Layer 7 of a small transformer language model trained on English Wikipedia (10 layers, counted from 0, width 128).
A neuron adds its activation times its output weights to the MLP's output. To switch it off is to set its activation to zero at one token and run the rest of the model.

Output weights of the MLP neurons that the questions are about. A number n stands for (n - 500) times 0.00024.
n5: 559,591,361,553,291,581,527,503,318,270,431,529,692,497,326,658,497,589,510,381,605,464,562,446,526,566,690,403,442,471,418,497,660,493,549,447,593,577,548,533,477,503,347,439,684,506,460,400,465,553,155,456,523,654,378,638,451,329,506,541,616,442,746,513,250,448,457,503,419,494,420,623,520,391,464,284,573,559,359,503,476,527,465,535,418,589,510,660,481,586,612,384,522,638,467,408,560,356,236,601,477,652,301,500,424,422,536,429,645,705,667,491,431,550,615,347,395,583,566,458,659,444,396,488,494,342,429,532
n128: 346,611,508,592,698,564,708,643,423,302,572,581,366,390,496,552,500,670,480,562,429,351,425,480,244,365,492,474,351,682,241,556,609,406,500,754,484,875,410,436,628,375,611,566,622,409,333,515,603,252,357,512,343,428,596,232,397,699,596,496,597,356,408,465,585,313,713,403,273,493,635,456,476,356,483,407,496,572,435,606,446,373,665,631,500,523,434,720,605,727,601,291,511,329,467,654,576,287,740,654,403,550,504,649,787,492,432,537,548,470,489,459,429,663,488,480,481,477,664,143,352,413,387,532,534,438,403,672
n150: 488,259,512,486,400,617,640,470,511,533,595,832,398,461,367,395,824,424,338,372,609,484,561,588,347,566,433,447,630,488,644,372,224,546,604,406,416,354,722,529,363,429,504,628,187,443,631,527,453,605,593,428,463,377,523,550,586,307,679,448,403,532,740,68,701,540,338,585,727,602,320,681,296,467,410,364,417,480,609,391,719,491,467,384,459,508,452,441,399,515,632,455,349,455,782,405,429,528,626,622,500,587,592,226,529,464,517,604,703,446,547,423,783,297,456,553,620,420,368,633,317,571,647,370,402,332,740,536
n156: 344,378,529,621,579,419,452,483,328,640,567,562,481,306,493,728,450,486,414,662,535,573,441,390,453,545,687,483,430,384,567,664,678,397,378,496,587,599,828,783,590,219,580,504,394,415,416,585,461,518,531,759,298,317,486,367,329,504,622,507,613,288,483,646,460,478,274,332,434,534,399,435,544,650,467,616,568,614,584,577,352,500,455,554,645,442,543,595,427,469,525,432,545,656,395,457,124,260,445,482,356,676,573,598,586,669,278,493,466,416,636,427,504,323,737,780,539,435,609,536,534,607,523,446,464,363,500,456
n173: 574,516,643,520,297,604,360,546,449,393,430,701,605,114,412,287,508,390,614,330,596,677,481,528,485,492,425,428,354,553,676,398,385,307,544,791,614,320,615,342,531,587,427,534,488,543,434,247,620,433,291,606,647,223,572,660,422,404,364,331,255,462,529,615,729,354,630,257,712,421,489,618,329,559,748,466,714,548,516,408,537,508,495,371,656,595,424,496,492,610,500,532,515,480,382,594,307,599,583,643,364,714,569,287,676,408,401,577,496,485,575,526,329,593,595,438,401,424,754,362,532,623,687,511,470,373,559,631
n213: 654,608,558,414,584,262,699,734,284,279,308,663,637,243,433,445,552,808,639,327,504,516,504,338,684,466,621,362,414,561,270,362,190,603,523,328,182,311,471,339,588,589,531,586,769,404,473,715,348,306,565,508,582,460,450,483,600,632,589,464,611,402,755,451,565,484,466,449,562,566,484,328,392,492,459,617,530,651,419,331,552,353,506,484,584,585,354,731,713,480,276,344,665,392,435,690,458,471,345,483,538,548,547,344,688,521,563,637,630,468,532,543,384,468,712,674,484,480,596,610,192,400,377,628,416,609,296,726
n257: 730,567,531,248,483,689,449,626,356,391,384,531,433,589,318,575,653,357,677,488,338,327,686,358,492,608,419,313,535,527,548,564,727,308,571,496,449,551,578,415,596,455,511,609,525,712,601,455,332,485,369,419,528,624,452,610,476,532,500,369,582,594,382,551,465,563,524,744,614,750,814,588,555,440,487,678,350,492,593,390,433,677,244,573,520,284,531,332,785,601,197,428,567,671,475,450,504,430,428,532,561,534,552,552,197,555,464,702,640,398,458,682,528,606,734,583,526,325,631,578,231,245,447,536,572,266,365,426
n286: 651,425,531,298,557,462,631,620,340,139,633,418,513,769,416,316,812,444,603,297,508,412,544,699,357,821,633,381,767,470,553,442,636,820,359,568,535,561,487,919,446,505,458,669,462,541,446,690,628,466,454,530,456,319,751,655,700,137,560,539,626,548,582,552,513,352,500,228,539,529,526,467,332,371,627,534,320,296,500,395,416,472,536,638,633,435,405,490,487,329,725,548,588,509,354,500,496,314,429,355,341,380,450,644,772,312,172,675,147,340,509,508,695,377,274,680,571,374,398,448,424,500,500,524,661,556,588,531
n331: 614,773,379,591,810,556,488,614,602,676,284,677,542,540,417,759,431,492,700,684,304,417,508,625,459,470,410,753,613,311,687,597,388,461,516,371,401,525,413,414,517,569,496,545,393,302,464,560,549,440,404,484,416,571,437,504,390,349,357,577,546,633,183,330,475,479,436,631,504,469,648,473,584,504,338,656,440,762,358,971,301,583,364,566,644,398,500,486,500,425,554,331,707,394,581,655,111,389,567,592,207,232,595,688,500,633,560,429,351,532,386,374,563,568,488,663,603,620,512,442,389,439,668,144,500,473,607,442
n508: 525,475,590,472,355,393,687,343,266,513,637,552,661,328,679,500,444,488,458,380,688,594,702,534,630,467,304,531,455,492,771,425,306,368,508,575,484,541,520,622,395,462,647,370,386,686,539,642,484,681,218,536,693,395,588,661,425,356,580,584,533,366,481,378,423,569,404,527,525,584,645,576,541,508,382,492,395,452,530,402,604,311,755,520,504,416,444,385,533,570,476,677,652,699,568,452,580,488,610,336,525,500,782,450,762,369,227,372,467,382,360,325,355,603,447,389,102,253,511,553,580,389,192,361,595,657,742,63
n567: 542,658,579,295,246,532,465,553,310,428,605,529,467,411,447,472,601,341,339,413,706,822,629,427,332,529,468,218,529,614,391,290,832,414,759,380,815,405,529,389,521,487,551,713,407,677,476,532,359,329,340,411,537,485,582,667,596,491,451,464,516,471,647,438,398,479,373,504,442,411,537,600,300,416,394,565,194,648,551,719,373,422,960,642,450,496,614,467,644,594,549,260,476,525,580,646,377,471,193,350,359,686,531,602,677,537,288,590,622,326,605,304,429,608,684,604,335,181,396,590,580,448,564,462,520,399,587,578
n593: 673,500,533,581,380,310,566,527,619,423,575,669,290,520,456,511,489,456,424,360,763,452,567,596,581,368,376,479,611,540,523,560,565,473,349,435,746,674,489,645,530,462,778,478,532,486,623,572,77,486,283,391,541,622,322,704,681,392,402,540,500,470,479,248,408,755,549,578,459,444,478,445,481,485,306,427,389,317,354,459,539,352,812,500,564,453,496,696,422,235,430,408,500,617,593,343,443,346,452,235,696,431,651,599,492,515,557,472,636,436,598,669,526,464,563,287,394,529,410,500,557,579,485,578,737,555,351,533
n738: 686,240,290,618,316,475,496,372,401,148,567,504,451,646,225,220,500,582,473,666,706,246,509,301,196,567,628,500,579,314,687,500,604,682,542,581,270,579,309,482,460,360,579,634,453,626,741,555,372,466,422,427,618,585,414,845,278,346,294,560,404,604,582,565,673,570,325,475,526,451,440,455,434,612,344,358,216,390,763,657,468,500,262,732,669,668,453,736,478,513,513,714,600,349,549,590,711,474,524,663,400,389,463,679,135,312,536,225,719,492,619,662,381,530,526,584,408,431,431,426,437,661,518,396,635,700,454,456
n781: 525,354,533,511,580,572,531,481,519,637,492,574,600,420,703,777,496,569,496,422,409,525,604,599,332,374,403,713,529,480,365,676,466,461,610,460,311,483,302,675,572,385,414,533,389,712,673,420,766,452,686,654,479,399,325,414,781,774,626,427,294,570,306,541,623,149,513,385,554,403,606,469,730,568,362,545,440,684,620,608,316,704,433,545,126,374,598,640,512,362,361,313,421,458,266,703,313,217,420,629,509,508,406,254,487,475,419,508,614,508,472,500,659,344,512,749,563,639,223,381,564,725,603,511,500,438,330,446
n863: 473,581,603,629,476,599,471,258,336,412,277,478,613,447,573,466,356,447,335,599,332,348,495,347,225,445,583,529,155,482,619,459,680,346,623,383,447,509,536,136,674,444,619,456,625,638,560,448,326,719,720,650,244,407,407,551,768,430,491,596,228,451,450,536,464,388,638,342,841,555,832,637,586,500,590,522,251,526,653,607,415,660,974,284,313,707,526,198,366,496,301,182,333,618,371,562,459,713,577,563,532,631,568,307,495,473,417,615,518,732,670,704,446,279,456,707,423,420,671,549,550,535,653,459,335,305,359,621
n946: 368,481,612,463,405,641,532,419,406,611,801,530,861,376,552,559,339,599,173,540,386,204,736,436,527,559,643,525,408,196,535,562,560,524,693,537,336,496,565,445,618,293,624,462,512,418,336,322,740,555,412,685,646,444,757,640,633,345,447,508,416,362,287,519,412,588,496,695,234,615,515,357,407,504,299,352,524,440,611,546,451,415,427,579,582,598,534,448,630,533,504,525,331,668,436,368,772,553,624,608,655,631,649,441,778,415,496,463,500,515,462,540,512,448,340,411,573,401,546,565,421,384,460,454,615,389,441,377

Each question names a token from some text and the token that comes next. It shows the activations a of the neurons there, in the order above. A number n stands for (n - 500) times 0.0075.

Then comes g, the gradient of the next token's log-probability with respect to the MLP's output, scaled to length 1. A neuron's effect is roughly proportional to its activation times (output weights . g). A number n stands for (n - 500) times 0.00075.

"\n", then "37"
a: 549,480,675,560,631,477,500,654,511,478,742,533,544,483,497,482
g: 434,635,598,479,479,423,521,339,447,501,489,687,280,686,419,341,805,540,671,649,535,419,570,667,611,523,423,408,323,550,453,401,562,487,230,464,652,452,477,587,379,672,610,356,479,494,412,516,379,586,449,409,445,603,382,504,605,566,458,560,419,491,514,437,646,400,348,371,629,342,508,262,782,701,292,608,670,415,668,488,481,580,385,480,431,650,396,447,586,574,598,472,371,490,372,669,497,445,601,555,357,495,331,458,467,474,546,582,527,302,352,617,764,320,594,674,473,346,665,387,722,478,406,435,518,381,532,637
Which neuron, switched off, lowers the next token's probability most? n286

"i", then " ("
a: 479,656,496,564,538,477,515,478,481,891,478,513,498,759,680,745
g: 492,417,315,763,355,407,433,530,325,581,403,554,384,482,515,600,650,652,436,474,556,677,461,467,534,555,427,524,626,476,402,643,555,400,704,591,506,638,387,227,577,432,373,367,528,589,520,370,565,676,571,324,630,588,433,387,418,368,365,580,296,612,614,415,534,530,643,744,317,384,421,457,569,570,455,518,397,570,526,654,514,546,434,772,581,332,554,600,668,360,447,545,661,410,478,353,415,668,411,414,531,718,614,457,182,385,723,358,444,537,220,391,431,385,480,644,606,497,467,556,459,530,336,624,618,513,561,557
Which neuron, switched off, lowers the next token's probability most? n781

".", then " Saint"
a: 528,616,630,479,568,479,588,480,482,477,487,482,498,478,496,479
g: 382,635,589,604,564,643,620,529,452,420,518,552,329,578,511,357,322,497,471,629,667,652,564,522,391,643,284,560,602,606,675,446,547,222,486,360,505,540,589,524,401,358,486,512,620,188,379,574,475,389,292,512,396,575,512,472,497,295,477,542,390,357,461,422,705,548,483,394,520,363,453,601,804,668,463,364,572,557,460,407,452,443,537,340,442,729,661,352,643,371,641,478,499,520,497,707,418,519,705,327,637,312,308,675,563,510,573,468,558,588,515,591,468,639,334,566,376,221,488,616,628,631,358,467,453,600,569,469
Which neuron, switched off, raises the next token's probability most? n257

" of", then " Jew"
a: 552,902,487,478,534,479,485,604,503,542,617,516,478,493,486,660
g: 613,576,511,468,426,540,584,368,581,686,438,760,347,650,432,525,695,472,525,430,384,473,570,503,521,584,432,510,491,270,541,333,271,500,417,504,404,274,605,496,253,475,407,553,491,404,364,427,582,561,593,469,357,616,433,492,566,386,413,626,335,656,650,693,691,413,504,555,376,597,328,560,576,473,441,973,219,496,596,458,436,344,485,523,630,536,341,524,465,504,753,595,443,470,458,676,466,463,363,277,508,600,380,679,571,498,515,563,479,393,456,323,487,737,509,453,413,460,509,609,508,520,413,702,681,512,490,508
Which two neurons, each switched off alone, lower its probability most, in order? n286, n567

"un", then "ist"
a: 479,493,478,478,478,491,487,486,478,614,659,484,479,489,487,522
g: 388,467,624,316,467,605,389,455,570,379,503,298,624,358,315,493,522,644,404,425,599,367,538,344,574,474,719,446,516,579,483,665,424,684,780,592,472,405,451,461,470,647,414,437,533,757,429,484,382,558,552,431,509,530,675,230,771,634,511,631,461,528,585,567,160,542,704,616,609,491,358,526,571,447,616,167,586,511,458,414,541,502,575,467,476,514,417,518,385,217,450,556,563,526,451,398,418,456,491,587,787,560,404,546,597,617,440,637,497,535,595,615,478,489,439,407,506,387,471,587,131,459,545,392,450,559,611,431
Which neuron, switched off, lowers the next token's probability most? n331

"–", then "),"
a: 652,479,617,478,507,582,591,763,489,479,572,521,585,480,538,480
g: 398,311,501,775,443,570,409,558,547,536,557,584,438,385,495,479,409,601,396,419,798,445,460,455,675,374,814,635,405,497,418,475,394,238,540,510,421,543,426,399,458,370,512,374,433,228,376,649,532,721,740,468,542,513,657,567,551,585,508,431,396,651,510,532,396,502,600,575,460,484,328,711,453,369,717,505,517,748,298,530,475,487,707,406,541,403,659,515,334,609,572,473,361,514,493,317,532,338,387,550,301,480,571,548,513,547,358,632,354,639,322,598,607,540,545,615,312,513,353,571,484,659,616,421,413,630,563,389
Which neuron, switched off, raises the next token's probability most? n286

" method", then "s"
a: 493,481,532,510,477,739,477,492,500,958,486,498,490,494,500,667
g: 767,453,725,323,416,480,675,617,441,419,544,618,447,455,592,535,459,467,469,591,452,491,557,462,672,562,430,559,241,426,500,495,534,755,447,519,584,269,535,377,525,448,520,397,468,310,578,540,213,474,521,539,466,582,317,493,616,432,550,537,503,578,655,481,480,522,347,659,543,643,795,340,561,550,385,321,542,584,408,775,422,507,399,459,410,674,315,567,425,717,403,398,516,421,821,419,378,387,497,447,360,543,476,618,587,335,636,326,415,356,477,390,572,489,605,499,482,475,724,476,525,482,447,813,324,534,448,449
Which two neurons, each switched off alone, lower its probability most, in order? n213, n508

"ic", then " written"
a: 507,684,489,524,489,478,563,493,478,811,479,479,500,482,508,585
g: 360,775,289,720,535,571,510,546,448,514,732,353,382,461,258,703,557,398,415,696,689,358,417,444,436,409,619,519,628,570,512,494,415,425,226,537,481,521,529,433,464,633,701,452,520,408,324,207,476,748,461,507,453,392,378,364,624,537,531,497,368,628,543,311,524,436,548,532,567,690,473,666,458,412,392,374,550,634,795,502,458,553,729,593,574,553,538,436,233,611,465,347,505,364,520,537,381,525,394,444,557,717,687,536,545,442,503,543,396,533,638,587,417,351,553,594,363,462,535,430,398,468,633,324,531,552,552,425
Which neuron, switched off, lowers the next token's probability most? n128

"ions", then " of"
a: 478,770,482,687,496,587,492,499,491,975,481,478,497,644,479,786
g: 457,536,435,742,361,645,575,496,587,561,393,465,378,545,555,310,537,345,416,357,271,610,637,490,227,711,464,592,531,567,459,537,516,438,580,528,505,362,583,654,403,542,542,506,525,516,468,491,579,362,655,396,543,402,551,578,564,617,698,399,336,558,524,582,571,449,414,449,435,298,545,549,670,435,466,437,447,276,308,333,626,225,482,507,594,385,443,724,539,690,483,253,665,411,428,738,681,636,487,494,404,677,461,521,646,704,525,481,624,516,577,536,151,464,321,329,384,471,479,598,567,335,603,516,645,572,569,455
Which neuron, switched off, lowers the next token's probability most? n128

" c", then "er"
a: 488,479,478,482,569,737,494,477,499,678,505,493,570,661,491,510
g: 599,666,536,403,440,616,437,554,402,382,470,478,581,422,558,458,549,727,292,299,534,325,276,482,421,583,487,269,496,367,338,524,339,574,618,533,478,554,504,599,627,589,282,532,498,715,712,344,364,466,429,508,686,437,471,603,432,569,644,453,516,687,423,226,570,401,548,541,424,644,247,652,453,474,600,668,650,486,520,306,549,491,636,457,447,489,513,452,352,300,439,430,469,481,655,595,686,524,474,581,588,524,327,444,455,248,408,444,605,662,588,690,409,617,591,751,508,638,522,548,551,689,268,337,580,421,448,554
Which two neurons, each switched off alone, lower its probability most, in order? n213, n781

"C", then "C"
a: 495,478,497,650,477,487,495,496,495,478,498,493,487,484,478,484
g: 336,666,534,402,354,337,490,352,625,628,470,628,459,702,408,424,504,700,439,571,545,581,474,641,571,492,376,325,361,736,624,483,593,926,583,478,501,607,449,628,618,452,422,666,345,568,308,483,504,531,532,408,638,526,527,540,432,405,556,585,544,492,473,423,588,233,503,519,509,422,687,354,526,446,448,522,307,169,500,468,606,479,246,339,412,610,311,444,529,427,496,595,358,424,278,611,682,415,729,566,332,573,473,530,475,455,613,459,444,495,540,535,615,554,545,678,677,511,376,601,626,358,618,487,342,460,488,403
Which neuron, switched off, raises the next token's probability most? n156

"\n", then "21"
a: 544,487,599,547,561,480,501,597,518,477,689,518,583,479,498,478
g: 371,445,473,459,520,304,653,380,558,444,547,654,335,663,492,479,711,585,567,596,384,435,646,700,460,470,498,383,237,599,543,452,535,545,185,428,684,507,543,637,383,645,647,300,435,513,409,526,479,433,471,463,569,777,375,415,675,508,531,523,348,459,611,395,642,362,446,361,536,428,550,307,610,630,285,495,558,385,650,577,490,442,349,528,372,562,439,343,655,550,496,540,423,519,421,707,510,432,677,605,357,662,296,443,428,487,448,461,616,258,367,514,689,335,522,652,648,504,816,428,667,612,511,497,459,474,456,516
Which two neurons, each switched off alone, lower its probability most, in order? n150, n286

"ron", then " s"
a: 484,478,477,487,500,479,477,496,611,822,496,497,484,490,535,736
g: 515,438,714,447,678,442,748,629,436,555,462,491,550,573,433,474,510,438,626,653,472,506,543,584,673,628,359,281,509,648,537,598,549,455,365,442,366,362,564,588,322,459,469,415,419,513,402,362,433,435,487,409,373,598,357,549,601,398,350,348,747,563,566,494,429,542,807,414,331,258,651,368,390,575,416,522,627,505,570,431,319,591,472,707,325,652,435,527,409,543,343,795,431,594,645,473,523,291,356,541,558,333,671,562,323,582,550,393,580,364,461,620,655,653,641,448,673,645,382,352,441,608,417,501,527,429,324,594
Which neuron, switched off, raises the next token's probability most? n508

"\n", then "30"
a: 562,486,695,555,639,477,498,649,518,482,757,557,563,485,497,482
g: 492,512,563,442,568,340,505,312,521,531,523,675,388,725,341,437,839,527,644,733,481,444,620,653,498,399,451,408,289,544,441,328,560,540,235,428,679,348,566,602,459,654,601,411,470,568,501,469,379,514,439,459,465,579,442,555,570,570,418,573,441,390,501,413,697,432,488,466,593,372,494,205,761,632,280,611,648,437,626,512,411,519,402,555,420,614,416,499,531,564,535,462,302,613,439,518,478,509,639,620,393,572,314,424,542,487,520,549,594,221,316,555,754,245,453,650,517,417,700,441,651,508,469,355,411,488,500,685
Which two neurons, each switched off alone, lower its probability most, in order? n150, n286

" phys", then "ic"
a: 484,477,805,499,488,506,491,480,500,485,654,500,500,500,490,478
g: 516,378,263,829,527,691,502,639,276,541,390,473,479,497,477,541,663,579,318,483,418,680,588,335,718,613,558,349,374,405,356,503,464,562,578,588,738,608,605,677,411,431,333,302,464,506,405,268,485,303,691,473,449,444,450,419,576,521,412,436,455,544,488,385,538,665,429,451,372,577,649,504,431,545,650,597,354,457,474,378,679,687,433,366,385,587,545,449,480,402,463,619,440,639,535,467,598,564,433,523,340,665,328,761,527,495,379,634,459,558,669,385,564,541,411,568,564,597,170,526,538,671,484,618,562,360,368,463
Which neuron, switched off, lowers the next token's probability most? n150

" in", then " ex"
a: 597,480,488,477,480,498,478,780,497,477,686,822,779,482,478,479
g: 469,246,623,472,754,681,538,646,424,410,566,488,460,633,638,513,425,531,559,399,521,521,460,341,562,512,547,576,581,481,628,761,510,387,477,484,542,583,330,524,462,373,641,493,571,604,711,527,365,270,624,479,566,455,718,671,513,388,517,444,589,695,604,656,536,436,413,446,690,450,612,382,459,263,451,581,341,497,470,519,409,388,604,376,379,489,564,485,413,656,400,454,616,523,527,604,540,294,503,464,476,246,573,107,485,628,450,449,616,368,496,628,495,485,381,638,417,469,325,410,365,602,511,328,712,386,720,262
Which two neurons, each switched off alone, lower its probability most, in order? n286, n738

"46", then "–"
a: 549,482,479,496,492,694,481,480,496,593,479,478,499,478,484,618
g: 473,646,428,305,657,529,575,598,409,265,417,241,649,515,288,576,330,702,334,378,401,823,566,562,536,541,352,518,422,687,484,701,469,548,487,382,626,663,569,641,571,288,441,343,606,701,351,453,439,436,340,589,530,683,454,473,575,537,556,469,479,452,722,506,415,368,330,579,389,338,536,517,563,510,426,428,521,298,503,654,643,470,393,461,522,602,466,598,576,346,406,522,500,485,429,738,351,552,400,341,461,457,479,691,300,627,414,565,597,527,583,424,497,554,676,289,579,601,710,427,427,493,505,495,483,374,640,662
Which two neurons, each switched off alone, lower its probability most, in order? n213, n5

" (", then "19"
a: 722,494,479,544,511,484,478,743,488,620,620,776,536,478,483,538
g: 542,527,460,566,440,436,431,563,374,547,480,448,633,621,276,548,594,545,688,353,404,597,500,414,382,277,641,548,378,381,448,495,564,423,473,362,577,273,608,678,314,520,521,350,514,600,277,537,504,659,350,507,514,575,370,409,678,566,462,404,309,489,664,379,338,461,460,517,647,525,319,418,499,547,436,499,534,382,657,691,527,434,634,756,364,481,605,652,680,329,347,399,594,356,586,680,569,711,302,563,548,727,278,650,569,297,481,408,590,737,590,320,401,481,534,558,498,480,702,471,493,442,529,656,654,575,419,450
Which neuron, switched off, lowers the next token's probability most? n5

" sc", then "reen"
a: 478,690,567,481,477,498,495,525,485,479,636,477,484,477,496,478
g: 574,609,501,609,558,654,603,502,574,488,835,526,464,474,460,343,353,527,475,507,577,464,350,517,499,709,452,429,600,378,569,562,606,537,542,406,540,605,325,390,601,461,467,479,410,509,466,262,490,467,617,343,580,603,566,470,592,598,763,382,443,420,530,381,399,591,365,261,904,543,295,486,362,345,557,593,500,632,651,794,377,583,390,430,432,469,369,465,380,404,365,689,426,662,352,716,409,419,296,571,535,656,526,523,511,562,437,472,512,376,298,543,541,522,292,474,394,486,436,424,585,446,520,643,430,426,550,802
Which neuron, switched off, lowers the next token's probability most? n567

"ab", then "ri"
a: 477,480,491,487,564,493,536,583,491,500,584,497,495,477,486,515
g: 657,323,467,620,529,207,528,517,618,261,388,548,350,368,274,469,382,507,502,292,637,694,284,480,689,383,410,627,418,387,409,462,449,446,566,644,518,387,403,422,625,440,361,507,414,513,475,422,504,385,551,513,686,632,421,577,432,389,301,337,436,741,479,699,563,671,391,501,569,526,707,374,794,621,512,629,332,476,575,638,581,563,286,547,488,439,697,439,603,461,600,552,541,378,521,728,661,443,534,513,375,481,519,641,667,393,536,500,666,515,534,734,428,551,556,417,564,553,445,346,357,479,566,625,316,456,478,491
Which neuron, switched off, lowers the next token's probability most? n173

"ag", then "og"
a: 580,509,599,488,494,515,477,497,503,495,487,499,490,500,482,573
g: 441,621,665,685,538,534,487,388,750,491,430,404,442,591,402,566,621,364,722,648,706,521,441,401,316,447,420,521,487,809,414,552,455,711,422,435,510,512,413,351,606,436,405,743,516,495,422,609,670,354,511,350,373,587,494,323,669,583,541,669,403,465,365,608,414,266,437,312,558,559,597,501,359,483,463,549,355,568,654,691,492,620,381,387,639,572,281,562,536,499,471,665,530,642,318,498,592,579,411,541,572,520,560,463,303,478,617,489,440,529,701,506,370,529,453,263,580,565,307,471,219,422,413,268,589,461,573,521
Which neuron, switched off, raises the next token's probability most? n946

" b", then "ann"
a: 486,561,492,483,489,478,493,478,478,531,478,477,485,729,484,486
g: 421,411,666,650,546,522,568,241,240,545,547,675,529,717,686,878,588,556,376,348,460,180,627,519,407,586,648,629,538,432,283,468,624,625,578,341,476,376,319,570,463,653,423,520,541,494,414,538,399,533,421,455,399,558,475,539,552,421,585,595,479,536,488,369,713,450,253,482,515,467,651,692,643,643,474,633,394,527,591,336,397,332,501,566,444,624,568,510,715,473,554,408,369,279,614,520,448,446,475,429,337,272,465,595,574,443,516,547,521,606,447,371,606,603,669,752,487,385,398,437,469,489,410,503,426,457,409,421
Which neuron, switched off, lowers the next token's probability most? n781

" (", then "18"
a: 699,478,477,502,516,483,499,789,478,553,689,828,483,478,493,491
g: 446,595,442,491,362,421,436,663,469,610,368,398,467,536,430,490,432,551,616,473,539,608,590,525,318,471,485,527,335,460,513,586,548,322,450,199,592,412,690,689,304,495,450,322,644,584,332,486,607,537,297,607,379,489,445,357,661,581,381,462,317,439,710,465,584,487,514,698,666,516,309,485,484,499,441,457,555,463,622,598,567,570,640,626,274,561,652,716,660,394,499,451,471,446,416,723,499,603,379,565,489,737,110,645,624,311,438,414,594,609,509,387,393,561,544,526,476,392,649,317,356,478,589,679,652,626,502,399
Which neuron, switched off, raises the next token's probability most? n286

"ition", then ","
a: 486,641,488,804,498,489,491,499,480,836,498,495,499,524,520,667
g: 427,437,503,469,661,436,364,731,447,550,620,611,686,367,514,448,412,382,498,505,674,413,470,382,618,412,746,617,419,549,404,444,313,452,448,545,512,486,279,374,476,340,248,494,473,418,506,732,609,549,443,599,483,454,666,527,416,518,554,674,339,291,481,500,436,644,567,435,604,665,454,475,363,735,659,687,511,723,507,685,530,645,516,427,480,429,497,375,319,379,484,786,421,576,690,364,421,242,520,677,428,681,306,417,619,390,594,460,352,504,486,329,599,574,595,594,335,451,574,394,655,524,394,470,358,590,539,444
Which neuron, switched off, lowers the next token's probability most? n156

" G", then "iz"
a: 482,723,501,478,491,497,591,484,486,478,537,735,483,832,479,482
g: 515,614,621,416,523,567,563,385,668,546,510,360,279,460,647,423,663,326,504,580,555,517,745,549,563,540,702,545,570,543,435,406,402,573,669,591,596,536,553,543,103,403,458,570,547,727,263,522,448,401,485,650,541,377,574,360,342,434,380,562,643,616,497,686,413,523,624,361,366,475,781,385,521,571,642,473,504,282,494,630,419,542,536,522,565,365,553,487,611,574,505,501,331,514,492,491,425,414,213,590,496,600,655,481,421,232,560,520,395,513,512,519,437,395,451,515,316,768,371,529,406,574,526,446,441,593,581,159
Which neuron, switched off, raises the next token's probability most? n593

" Saint", then " W"
a: 500,720,481,527,481,490,505,594,508,492,616,584,485,478,477,524
g: 558,499,636,406,452,496,657,347,585,569,505,622,498,517,461,551,403,572,346,762,398,278,551,651,439,536,548,334,692,650,399,462,446,428,397,386,474,499,563,444,714,464,627,441,731,538,642,383,610,546,528,565,332,480,413,624,417,563,362,567,489,406,619,584,586,623,485,413,583,326,530,361,493,514,758,410,327,634,483,234,309,407,656,472,488,456,706,495,505,562,611,483,405,540,739,550,449,705,444,335,287,636,349,350,681,219,565,524,498,429,280,434,646,433,433,378,569,630,432,359,455,548,450,337,644,720,455,516
Which neuron, switched off, lowers the next token's probability most? n128

" of", then " F"
a: 477,524,492,673,487,479,494,660,500,623,828,831,483,497,879,545
g: 590,513,539,205,610,679,475,532,420,638,563,460,418,494,571,215,386,672,326,605,584,378,469,285,339,532,663,537,433,657,687,524,581,638,412,494,204,600,608,574,353,353,562,500,481,629,320,607,521,524,717,618,527,445,258,480,559,635,477,204,505,399,559,450,451,619,506,421,341,429,555,394,367,530,676,589,547,429,565,480,591,382,444,425,537,292,517,416,469,487,532,142,368,432,578,583,399,737,673,586,637,469,609,708,450,484,465,427,637,414,472,355,611,584,436,531,555,570,470,628,406,589,417,559,463,660,543,569
Which two neurons, each switched off alone, lower its probability most, in order? n863, n156

"ters", then "."
a: 496,489,478,668,499,676,478,499,483,803,490,489,500,477,492,878
g: 291,420,567,547,438,481,587,564,588,532,624,447,528,442,494,581,289,663,690,512,873,381,604,459,665,487,785,555,511,273,592,349,605,774,392,480,395,564,397,405,453,505,184,432,631,608,578,592,498,582,464,557,566,431,427,426,217,490,415,600,426,409,642,511,353,589,578,493,581,567,481,324,471,605,496,631,460,477,301,600,458,513,396,467,493,362,614,378,530,397,359,537,538,581,468,322,495,516,596,570,574,451,278,517,622,251,487,515,675,605,509,474,464,687,550,554,692,441,382,431,258,602,275,600,450,402,517,664
Which two neurons, each switched off alone, lower its probability most, in order? n946, n213

"ant", then "i"
a: 632,595,488,481,498,478,480,498,811,509,493,497,491,494,593,651
g: 414,753,565,183,418,519,647,431,563,510,484,560,479,674,305,441,428,381,491,463,518,446,491,520,364,541,646,461,394,549,584,497,547,609,450,594,587,545,359,634,397,567,527,465,334,339,468,597,487,604,644,612,430,438,382,437,523,470,450,664,460,547,411,471,456,519,535,432,435,776,513,625,488,379,462,774,571,500,551,534,302,511,511,743,432,370,451,360,652,659,414,714,355,573,484,439,335,119,367,426,300,339,678,491,281,612,528,693,515,582,555,407,246,586,527,627,475,754,578,552,537,689,477,540,309,556,508,517
Which neuron, switched off, lowers the next token's probability most? n331

"wa", then " E"
a: 479,556,493,486,480,479,491,492,489,477,496,478,495,655,761,574
g: 691,615,548,326,586,312,434,336,535,508,474,511,528,551,639,579,296,478,368,677,452,473,523,530,236,573,232,415,416,244,773,664,514,477,455,557,342,430,521,538,418,619,413,585,482,603,682,544,480,551,353,486,459,617,407,488,572,646,364,609,402,406,626,445,382,465,481,274,645,539,469,592,410,439,570,563,359,364,319,610,466,416,778,681,632,660,554,414,310,419,511,248,502,517,458,359,514,568,289,522,586,607,543,648,379,525,473,459,647,437,415,718,402,644,369,564,689,519,517,363,609,519,412,572,678,621,485,687
Which neuron, switched off, lowers the next token's probability most? n863

"ind", then "us"
a: 488,566,501,491,480,514,482,480,493,494,625,498,561,482,550,489
g: 386,443,653,472,404,700,439,304,454,380,586,556,550,432,452,399,582,305,430,766,653,299,449,412,412,432,566,696,618,411,563,349,487,522,621,325,421,477,346,301,648,536,607,598,602,286,555,356,649,511,389,668,565,413,633,410,333,356,642,591,552,537,532,474,721,701,403,590,527,360,433,468,809,471,635,509,473,486,406,443,491,557,526,557,691,440,670,464,577,367,424,417,756,540,684,549,431,534,587,368,443,653,375,535,298,407,631,413,233,565,529,640,517,559,580,624,381,335,562,409,628,477,602,416,472,428,359,369
Which two neurons, each switched off alone, lower its probability most, in order? n738, n863

"her", then " and"
a: 493,506,486,488,496,484,482,500,664,760,477,490,477,494,477,695
g: 281,233,428,496,628,683,135,399,493,526,458,452,436,452,460,497,521,554,481,406,466,571,483,516,650,369,521,481,547,284,480,578,313,293,500,294,606,706,487,404,465,682,433,540,485,779,413,763,575,466,601,651,669,384,557,462,638,696,734,482,354,441,443,595,533,436,577,510,536,599,298,656,346,447,398,561,538,530,718,369,453,444,496,537,633,379,621,510,432,342,551,581,406,476,587,682,574,578,565,502,713,314,436,563,516,544,296,493,391,556,426,504,583,466,600,666,261,569,389,328,533,455,520,547,412,474,714,456
Which neuron, switched off, lowers the next token's probability most? n508